Layer 4 of a small transformer language model trained on English Wikipedia (8 layers, counted from 0, width 128). Numbers have three digits each and are written without spaces.
A neuron's activation on a vector x is ReLU(weights . x + bias), where the dot is the dot product.

Input weights of the MLP neurons that the questions are about. A number n stands for (n - 500) times 0.0012.
n31 (bias -0.030): 393699485500353441507508500733434515219532500348522452554309557570589436660321515684454604524590345324531477271444500420514450469382416291665354524225412425596736307394615714603500637600587780365540620701582489477442710590616563485458422621709393648574546514680571336437430289441504483537500603597383542486417370415362507450743267408307554471413578448562609508530621600608480514300641
n45 (bias -0.031): 545494514543489567615507324585412546432614411396596553311547532433613500500526331451276339443228655590410582555356450475200668419323559569369331484413375802527661422481857552633380471647400484415359586503469523604546415549513573583484491641455525465597483542580470446496742503506480417466419524484635301427578523571754343500507479600692511513636426563599671445331384464352531575389606
n63 (bias -0.036): 564368467582605468534407517535704660526598576324564564448607593486517609365391489443575385831611486343420471490548575486390604329723645811420472486459638368280417427483620717417478452416422333628593387652427275414511446379469497467623433324452460291615585531184471558550514415650532541589650671218286507603302415448547447444559371567507579461507707432322423434489568696454654437460603
n72 (bias -0.046): 393569761237628291492328435327464570729481605622508590745438606597415619687792508678355407485513397551540500331399496168496473250475561386485305359424202480468528619621402414336520410611575807440595562548484496648492434471413448365568619240629614293496476481516424526768650601451449597413500590423564462523559725310520272566760661434460508631549542530417412678337457485725463247357470
n81 (bias -0.017): 524572411542420487290446577431369513518359341618267603603581531445500628453632500418527600503583691577452535400381580530586428548600543530286474500460537526536584594389243393407523482547310267510613478646569544544617431386525476634792474419652609391532437593410607488378543421503535497429503750525664658294503462425601652699533348305455558677384543552524476513396436679519404472406398
n82 (bias 0.006): 328472568570479617370523532460408462409454570351500651457376433569580656402398506278404500679463615519512580534409308353470399524507727639441506569506438351526525485598606361564709558392511438516535609506745382573410550480640566493458506643634610527618425552430263464514575512610230431462404319319442558482372497650455441276543506618544470621341445431700494412385560550441709633516616
n87 (bias -0.015): 534551384359601480384572597386540528478508348500696206374650621508500437609311207671492481511483459532688391378504668454419734409500156402542452542539756442431601418654356450348548597587540432657561660515545369550504621511515423425654615464597557515606149376569390454687577367618419477259665487286317481581379607715348183405571724553485436385504934576419537558700584441520850405337391
n99 (bias -0.006): 666527269390563414597337503422447479511360576506355518449400420390322378559619500530795581630602565445483569595534555483497689451436510397449740491400452535426601571583602436536457456551469466444525536442463641698464592542433608462517557383727494241537424497561463483401739564522552459621503421518559362330428419488205500485566400571704555515497515390436500503580628596509406554297421
n108 (bias -0.009): 569389504366335507583622554288737565666328586536507586470381390467610428447507322534514350523456545469748434453461401480497280684590421458532486582527550560625497631494313439473524517473525407669517592435525595241564461535526667557418426587563377568431354424548517641783605440509189326449695418581663513536613490664440375408454500535490598368244752647245542589458331513310577561580384
n109 (bias -0.020): 456616325474289510484513476595424561560544500405429332462575550353561534647541291385554390366323376548503556749417368531580578442409328497476314558624500487497308576412395483585600522737617491361633548524516459648459394577357709527685402506562558533614587634636461448413525340391542562512541618446590460407758503293602761312406513421566469443457425546637563510608516693506340582448382
n111 (bias -0.019): 434619432749450507589732411600518467469386655500628507494454538289428434542523645451486481503329477275562440597609540380354484460469452345612668321602590469463553484553604490516271417555726349385497661412561301486565469418551560497595423593497559606594706593503557487306263609568633437573351335451474557567288497288436298438366602416380472575541401610538565432628391685575336552677436
n115 (bias -0.011): 673582771412425246360608511444542451589282493543515508706507381412302583485534550591621391554253817554475507272649473423507415403436352389507256493422408386620825661557488264563531404534517396382581523544488383436538338539463694656529503242570392543604544581650558709795504489408458614359459269655652378592514632615445625519552622435311719330478637584524618433130573556443568245461581
n124 (bias -0.011): 472419407554558493413413525565533659352471611494387847490472380627607445578438430332419652380249463624559536601260450446695205431416472491534413709378409514399517383575399322604580519543585690627476553411718487374642296424372541580379563369629632620527486384638768436478465552461463535349467566454590481609337493448466352487403486494714496562545423668581512641408624474480606510426516
n130 (bias -0.008): 678413367466372683586410511597559488603657551520653716440451393491509492647530635457552532579563516380604466563529730453681497428445458590430543450574500411697531449595456410491574399458520336715450433582368561629333517325438527494450434453518497596466516279500513509326609542450519450472639288387581536695442436515572540801346421587265549488488423509598506398378429385415442482272411
n133 (bias -0.071): 462624505246515650408405584336385379303580525380288550239602649664632638482513464204610633161515505350670578513621559233752324347642524721398654642448571458445541288619579429562536561269488496653495442302763482557281628318343301646526350550706585628399382154259716362240457504476523708446571519710434255374509317650671518406989509479487510696383618483581394579505758584540716287720574
n141 (bias -0.044): 401519597543401295508442620315696508493458601452375406377371489350448538290419594496442273522699595335515532600520469470840622570721533393456602687458385140412726523537666582420492746558496496423603469530717399447322707270439406582767556449462463637345618386306560320470568385479745530525277758415447447519537605702564465570537512393474767461354383295379544301496339816609632565377519
n158 (bias -0.032): 568278490510633415396546418417571608434593534288773459374456526561554618803616514540729436603478620483500506536692385416474464366712465522605395674582535517514637368490073323526514350586565513469695503394486560585477609453497610655435367435556382660428496513394445341537490606539421373334361535403621461552557369451621460446556465532412428530348565696188516538283452660436614450514523
n189 (bias -0.055): 337629306495768552645604645245770533461556461451434505583562733275260426472662533509610285478586677292310483555321368540536514562687357566234556433386603573538705371633331347330509491273844447350766439263274533475332416669500577613712551258948402442285657614182447708822581435374643712339287608584381295699549509569539393575304408686307455398667436258485628222495613671355571754462723
n193 (bias 0.003): 405509503454433595531483726414659432593611557389571568398476478451414370544360455391432558644500654402363577636410422475403509485527361391613458407569625527346598402467465578569559500545574721587591600552659494330522518592550516294475680637321567328720729481285549509627183405402399531572379317487334375540509644314358535596507460445602507375460538377603515423427675519532555506667585
n202 (bias -0.022): 345383373574289486415304461472551472402438695447220334514563381319590353435334549364385370677439749677536442348562693574510459450401393470722620500309577569529557490394622625641656442597548497287521486691457243740615404358483517452355481312555639513635628578461557503550487367500589588633438606476517435304480535346540646538511446635657560625466463587347658726590578445490599300457452
n206 (bias -0.015): 547443423390418393408392436597354218579295563432670558520532361396481464557644596412496360607412382445458711594514490308392287590425636452622503552569357461299600406468719622683572618520350573272441653701423628597443552603559562628533586669454552532531596536503354464359448673497424389570473511632490586500693551570643432426521736349284384652556408568496778511521325534432487564386381
n212 (bias -0.026): 470267421533363337519564410647515355406492563531323678349439437388431577461643512452389488462208582504359577179633548450539834580821568500439629654660538346422431318496487530468378516659397326546732568400599392606396756600695411382721395626480550588578374383345475415474795452518663426298520551436492387508523556681760560448391396454530504524419973350590307642216480576464776504357520
n215 (bias -0.021): 448503507726416482649636415590542528161655614440546482390526715611394365657400500483403717340466400571500315569475409436453616305522379477212690259459309500372671369599653493589595561521622503316525668523281514378712480539544527416358601433415619540400537456404479564634530442557557473311366658580476490409404611565640469573646406533467422403345497370694352660371433680545477541660527
n217 (bias -0.028): 434425399588672338696768285411443347649662726732674423353733364450408372619373692441515503347304482626441440695327510480328364625314562493589444600524599482578454319431622544520342406369427628633599476543550624581490526529537611478346321493497526503401689327278664363473490629609616275506431591510571534359391663466486452490529377608542400610584490590396441475571381424455523552589561
n222 (bias -0.016): 393586500701437711689379459527565588428477441567352537636608408500462358428450402379718153442566548351487506573570622390614595561422369602478520458444620524702568454656375411622442568703759677385360487555517577337403522432454623366536588500474532532384422313841586370500503469497449510406464528276566343383446560523718500584423462430550543500500552503443557598331405423192570560421638
n223 (bias -0.010): 537497513487380493675734521366453523593497620531426435418658547664341362692503477429579368448427638640637406471550536475447384406598480564418561216343375346461510478293408442569500406433571352663288391534503388520538338369522407652547622552494494384428665531415424478637584589332431500587789622404309522693564522695612414513503587394545459631342534583613479547543620475522594468667528
n227 (bias -0.017): 464622703569598340430475378327579417455524420500493548331613453586226539638558545366518447575336629396455478666436493375566322321518590338464566230463623479546661730464669286520364347429364571546315569628504510507510520471817470457626556479460484598615536510451398513436517789327723341590503363476597624410490408503641561626320553588384540613517473510749571311535420537668435432609513
n234 (bias 0.007): 543528490418380317654516503580588572506633633539556519368465494335601746317531494326371598518574548478453514543464531551518558544497375615423500261418438617363430537359623444537699500599594477606579419536189565303329562555606446484431632528488396444605611518367458581336431471573434464459506493317494533367612596531635534556236403521631663463518597768510497451663333497460453423440342
n237 (bias -0.003): 798452484305587590402458589570542491586376545555644528663445479568529476380418709463363480538394484361517570241601660318408500633526597592720445450613696440319441461549359358443531473576593463421519607330509576645329448571343485590243354581602587678578468402317525562500600443511460476457422497540482521586483418548525497463465576529523605652479580605487391392381642394448491382519381
n238 (bias -0.029): 500401423591566701424571580467572511531589444493361342474532617830518464551393466578770511454447348579560739456585432622554551532461421673351801593576425333420477272532459575408458659448452359450724306482400626697403465455522561402522466234558340518435386190379243338300525559517815381326305598604412442373447526584757619593746279440549512511367442428356574659542651430541398611546656
n243 (bias 0.004): 439373454359695472593547589510509548545567567412442462251413543484497342584490387551391454383271566328529562500648558474695410571536651361519394458756579362462347460668605482436455348642638404482389534663412192435452500576540405536467482645443581714580582550562259592731615468549310668605584443524453473543678585356521537293511656494417551229480517706445455457315700432442590348650620
n246 (bias -0.038): 594484475328585508590406420841377386549564455450516422340309381313554457611552545561366535283192624652734652632403590539500333508470513523504598706346739698239723344688349500548541449396388378550442220678608315885597458302547430483418365570512681446562470374611284426606500642584422320353536551524583307473300496599600641504368816515447357770410646403535458525575570520395462131566634

Each question shows a token from some text and the vector x that enters the MLP there. A number n stands for (n - 500) times 0.0097.

" and": 331288504704385511370372484505592389632320479616590348428461433430628367650556483426621666454563523519445386524305576637572544532632464629619457655524562427582503404342207596513437319410399410536398399648397466439527550510452434414582644484418536569623596574541425741549668375587632531439551454542542466418478542734563345291500354563694459510727388599571488364318395346552539470612626
Which of these neurons fires most? n212

" 1996": 499575510650341429410264512542515453418298352571543459498360461431532350574480460551743696424603379476437438654354473451686519529711577554497418727481369374590449421374223513552401393441523593506363502689465510470540525568548462521477567567464501637550646471620417639483706449555531397579425391382485508399456420739562333278668480559775498624708288567610519392391374496619406573528475
The two highest activations, in order: n124, n82

" inst": 343386401630455653319409466628704432451285440555517456455494447553650517522546533507580776502572461555450343596479358469618454555614391563554429528647410536618403522342289475540375303341581609440496482579399534491460505513450430323408621560381451458614569558591373781461636434672635410524489459437458635332553544607578265289551536523806396587693333561476634411351586519527404430624506
The most active neuron and its activation: n124, at about 1

" coach": 433469416699375438362334346674743403510458412511581405484430443473650391494421545676549660472547442430413534595386445464451472492549517592497450583509446399582469514366436630550268249371540510424245439643460488409636463572494473354551579565414544558608554368595447749549647360625543457518418325507383558523419456701480326396568516534886508576742410634579562404361432481722506458623619
Which of these neurons fires most? n45

"_": 413572413602508436327357389664520337503170484515505356521425364573528533310462595435633761498506546543546466520423501619633523548626396611535479605540607425579398574378319730539387400356453555405438418564396487387562442610433535422549656550377486462677370561695478790370635434516528396560573281584479515344560407724566338456515450597727513593633387517650377313361568460654431438608522
The two highest activations, in order: n99, n227

"l": 442452577665270387373290540571591444585492395517531561487385383459609440326656424432555692446549377471481390487454545542522615483692459584573340608475490450627435574331145608544449417450552515469545240592484558420539490521363538515628633486422542507571423387696445793449771397632536603541639379564503576374636347585530250446573489492681452408556450535518508453413372484603427480712519
The three highest activations, in order: n108, n81, n109

" Carlos": 533629560727406414320231359578642355566495536532584409424483524416642456409543508518564635389543346307389372599382488606600423613530528642587483594632613387642413462379266526461337504381490577411322462750488543445527538630597560463525640510434485591586497397575456804531637366667516279459563276537412503480482404675536406332431467545674392480672426563539420389392407485756449443602593
The most active neuron and its activation: n227, at about 1.8

"\n\n": 379574537575433505405304454532610400626402419516515331498443467534635421652536572482628715389580452382394450511518383564503490541754382604538416600523497470534402438378328719411282390347514490391311444583409446472409640527493456542547650439381480567584492384449570731489672373653560506529562406583487546469500341658673415343617346626681340699694286492623551429352423382677610399675574
Which of these neurons fires most? n133

",": 440468468755395474355381456578574358569270448531605382538434417405602380533456414528679689432514463512404388510301540541483480460558499575618426655380575473708352459397256717515305355483507527468359486661516516509494503657469503493593607570447399546573491511562386631500638353547611420466509484524581647433538505758570329324599384580802511572642345450620473304410347392712415449647679
The most active neuron and its activation: n217, at about 1.5

"ee": 506447521621322423342310400672466381520383530679483444371471412459495403422527490594544740420578421600534507571449564432559528563675458653496481598441389406633420550317199574649364242366479503404384341590495565373515479482466576552584610552559534569618533536558496751670617431648638450438425321633406528457478430693395264481614518521727508514647358589583515431370451405663409415718495
The most active neuron and its activation: n115, at about 1.4

" in": 411495507702407464425384438451516527540352458547548364575531471474519466538429351501602661454549555518352404475348493521570569511721511543470409647502449419484431524437182543557217338444504484493368453677407518362432556589382552572475663534376518484599577488664361803440597519613712594571434421571554521346524486687562359363721407628763370498654298508573498434333392378639421519655631
The three highest activations, in order: n45, n222, n238

"born": 339606495664387450456316546524613432425336472536590357559420449494544362540444459544528748458614369407464441534428493536636564633631485589497386724527496284559345451364182710517411329503552555451416436551414470400578629562542553544439589453493464515616445416568536776551628357592564432564459435496407510371456509757476271385668587430770344521672395684522582342429436424548457534588589
The three highest activations, in order: n87, n31, n108

" Long": 430592609603324350367376455672601421524270553667448422409531563479607411381436435348652831433546488457542480541342415472615586528635483622551375575433496389663243562317179598556428362391592542436402431643404598492573594530441544409533554498421506501663445486577447775485648383637603509575444319536359536480508436604598372475506368642665447542562342514603504503300427480685399609603593
Which of these neurons fires most? n109

" .": 480422522676441505344383580478656345613361437598534494464586415458596300551596576513650782412537466417438352575350340452608515626778368641578379628408438586580518437337262659487396418341554462344369427505314452542558554583455464436548579497390490501664562413510499737549674429619497513558593357536467532406540452651579412388573392716673362451672320533574546388476479293580383497640546
The most active neuron and its activation: n189, at about 1.7

" Whe": 428440500610344428433308501669601436638348493696535351526478545506610519524523451527656816432537523462512371512462515440590518592732423477761440642473492467608296563385202529508321564422658405482404329623334536486396578442356474473630532458305524511679565518560542736475648404570471375485386517415405562401567473587612395308517443602735361399667405560499403489348492459693501417581534
Which of these neurons fires most? n109

" Missouri": 347539558693452573461332359606506357585346532656514403320505497434553511410448450438648697382500438462368496688328481456532537537587656585616456741432507377605336491302223622543391476431545558469412438628480556390540539572589495530577610499345515600575564376519412863641567419629524421478477334435483480456502464665520258414569415658733509587636356515489475353354410513698440370587567
The two highest activations, in order: n217, n82

" nav": 397434437578337568346328460525709420456316284544596453440532438417598566466503420600567781510550429476453285611470405443489462600537487498577441577579565546600447549320338592528409360311533578473511467625404552418493524461467444378532621564382542447705528571501455859539605416641537426564502347501476582333505594599436275378480534609869400574693351523471608500308598598541444355628604
The most active neuron and its activation: n193, at about 2.3

".": 382445456689486425424334475472668363632369424529554445495477483489656363555556478590651631447580490475452507549408343525463486649748416684478443641435470500602426394363244632420412391312523495373418456506250384535533586609484513493540664487401453562604563405470430764568685403559606465485553394571534543435494422659603427380568426625711425515735327492601551277342401293586488568673661
The most active neuron and its activation: n189, at about 4.2

" |": 432560526657445497355292508523593443611222462553537392539403463484629407691554483603677781501616502430486431514470386576528524565784576672518377622411518491548520455380304703376349408375509398390421480563341429421444586562448382542470594537466411512533522426463408765582698287595516447513533420530460566477447442684551398365508478545656485544596363498627519290367392265661602496697592
Which of these neurons fires most? n189

"de": 506539479580356428261324346540551428600382483480496457590524454451582383522491518503623698317605405502423466479490498509671584555673386628516360624491546406589397423356149567616405390411518574418454593659488611535561551483494544495521578574554594524595415480577481867709577384593611387455379274543458527467571398714439460467406535518645398543702333441585448438284298463633406486697546
The two highest activations, in order: n115, n81

" when": 339452459732419505375392528581627421638361447509594411503453449459681433496513524414572734530498439518529421521427399524583529632742510624613397685561453371554369393413224621429346363351511448467323362580430476522418584506446472441594578484422540463562623483475353696420643437639632479441479367542476492392468406742589398402585363542768390476728382506625553366324451390769595497657630
The two highest activations, in order: n238, n212

" were": 399547611628418472382325414536739391560297439554719346496516510569619344589564508499448629529571423430428423499465483536522524563683496619631416566517565486536320517461239586524370370454540421538386449596422442462569580519442525445481673539346532482421613489469519773489595434650583491487408330625497575343293504621514312329645566564811524522664263564639452326405329384658456414669461
Which of these neurons fires most? n111

" house": 542495552827455472483357356626623328571391449590550318453574497380610438498529414535464673411552419477371410629386456495573473529696478645580390584454338522547425552362243600597269348377503484430351525679461542444571524524514479422458619535517541575564600545525266726583587394704539580530582293645424473478399461646520261380705418457730402567624372481560451376368494515703425477620561
Which of these neurons fires most? n215

"13": 521597544696422437322378482535609357569339501491636370519517393384562441357615589590504644318520305445401424617510405556624407608599459548574478604567497484523447482448231586463457524443424590463495446685414468381595399586498510562566598533397455598632548475520478865496650364574555360443586223506513409404446547715599215403508452496721460588636470534601407397311437336734613439603544
Which of these neurons fires most? n108

"t": 448538536604286340373324385616617306564328437599511546361486484498550398537494493553629744476559445613496448513443531458579525446702400566554424609505389372626384608283168490622348322373533544420452454545492572451478451574406527594549609595489523605498497527644429826620623393639567436453449317534372611512436450752413348521663508497680484605523348631579455396352455422583434506692555
The three highest activations, in order: n115, n108, n223

"s": 476464618621375460516294427617589304683427386453687421381507445415591297593575464538672679421574429572375363525314445493541504458611514594587441636503558495450579450367271509503342351405459454418437394680418475505522467604454585555603562595467448565529485548610289843589659399565483464493471378546560471458465488737584277271522524545745481516651477565583462343348376612691389466623551
The most active neuron and its activation: n246, at about 2.4

"ed": 430554521627394427398337480579663389594380519475620373567480508428581453542577538460670748391516457527488449456429525559557524528747544626575396621543535408572368491388086629610453317352568489322356468623452452461410453551398567441567639550410455488601471442603479815496579403585497537503412304388558539472508476588481305336693455572686378549688414512495544297347424515671506457714520
The most active neuron and its activation: n158, at about 1.4

"house": 499459520744457436413434316568657290494329551616509431509446420372580402381489526563558717402562445572414438672455487577515536640573559685526414643491322516577460624406213560653304373355448524442424572555422619480640489549532511455414602560460453556544610459519424799660584397623566543466536282556437430354458472615541225304658547503697435634607335534507507403344489503607360398683467
Which of these neurons fires most? n217

" \"": 337490475609367473409188460617553341599424469647494360541581513579567512508577533423651801453592502432468526643442520497542505427748386596684406640541446425586425470368247594510289443354584598420380533548323497427525580560445431494445579458355573534531434496572614703446685445535566469560437438658384599370444457712573379393578381468617358532602274513625432527416397378695459415772441
Which of these neurons fires most? n133

" 1920": 404460504803444575407324547583450535546358397518615445407521431412590414607467381510643754398526374469362315676325494425688525482691564587477344674521415399519356341349284589536408435373536519428410485652362570385524482386596539508548620540417504590606592519475430757585653456635622383467547366469460501427491462659605264307603468665692534662590363552511529462286511500568545399594563
Which of these neurons fires most? n124

" a": 373491499526459411431323502549653358529186441580598459558492530534647352532575485453617606571603397481445462640398459505568562509682491662627464615426538416510367667391222699399427296438520507455386447548399431374531661484375467483540699511524422475551524461566534735553681508654598534534506451536384433453456502643539274377706397476643395614566235599585481335398360471687362375688605
The most active neuron and its activation: n72, at about 1.5

" based": 432428513668449533414288407511702419530302529537544433575470414542548550524402636543538695481593469489516418455409517485577490552631417645551432635537520516586410514316205554583336333446546502409218490553446486559438505599522431430588652588367476534564597404549393785416632357680609481467380343464458536365399565688502259370564577549798439587727292523566506311508467406642432510583610
The most active neuron and its activation: n237, at about 0.95

" of": 428434442720479459378359372479536460538338429476641382449507487477578439688559334477598767460572531472473454511373527562559613472648443622498387654531404357533422478370248587516317348422538448526269474783388498411507432597378606562537592593457462504625493561663462722520618503649611481495515387577528605424420535675496388343659359618781446514541337432525461395338382416617350430745606
Which of these neurons fires most? n215

" married": 391588489761350574471323417637702489588361477567598416526580498448631390555499456391548719546504318514439405633395518525492461566740509582626418581474581429580440434321275602490302421419508472423371492666380424528463514513506481453510567491431472527570496387548410769455652415684584525481523227550427519386386427615401253421670525451746383585678337574607687386379460467684468385517614
Which of these neurons fires most? n111

" (": 313516527664431504389380461510488374563281369533663416550499379583519430565571536507704764530609473457466479576369525586644486487674397629535386546439446557565439498270259629490267421374507523491423500586324462334497640495468492492444683640322395603562368468501551692587632407487572530541577443537379553433519495759534351366675433589714325541569307677634523490357411381590445440694449
The most active neuron and its activation: n223, at about 1.1

"lan": 435647543652278445378304385536595387554314434585633431537407434467548424340487436516554684450529439527379406580442509535486431552589530606570430659501543358623484489316165632569357403460604598520470403628527644443539392640481484485547504527451564554648506506560574754626637358465629354550442374635501506416504453774471224466598495524606551514595359516686442287319533474627275488690563
The most active neuron and its activation: n115, at about 1.7

" the": 404438608582472566460323485528711356575225464591703361511521543503653422504529409508625668525522404448413451545438411493540529427637592647564418652555496429605384509380206646413424389316485550484453463597356444493461565517375575502564608512448504486641575505522438810489691448670579446511577489494488505408481454509483242357564326540623432552573368604594522446193436329747461404688632
Which of these neurons fires most? n63

" for": 445423539610437396358385544490566483615341424590662408548472432446595453594583415509543705535495574575451437488382482601531503491683548642557380593493381332513365488418301609553374287367552456533280480663395460404497472430370473436531558577420505533635510515598317805518611502591559560490461367556562516399469486636547373232676400697806431521739291581573476379408451364728421402656589
The two highest activations, in order: n243, n82

" Hard": 413545554607296473480292519648568390521333504586500443420415474523560450268539486327556874422531603541512329657375509611564618568577463576568347582520486413562360653284212613543460527389533415453368395653386548381415510469516535370562643547417486433702522539553552781449660386608623484539505307470394472441459425599524302360527414614704433582545471581566578458356506427723433599647518
Which of these neurons fires most? n234

" general": 488500532576485421408281448618618285421337402507734421461470473429642454507496484513778673531659424560450527618335518526525501574687480668564481661568471386594423568309248611458338276361548525457377495625439494445609512493429472374489654539332560485563570422588405713472644385676538458544523314549403483500440450554421236388621479576706505723528308611544636373400451504571423417612601
The two highest activations, in order: n63, n206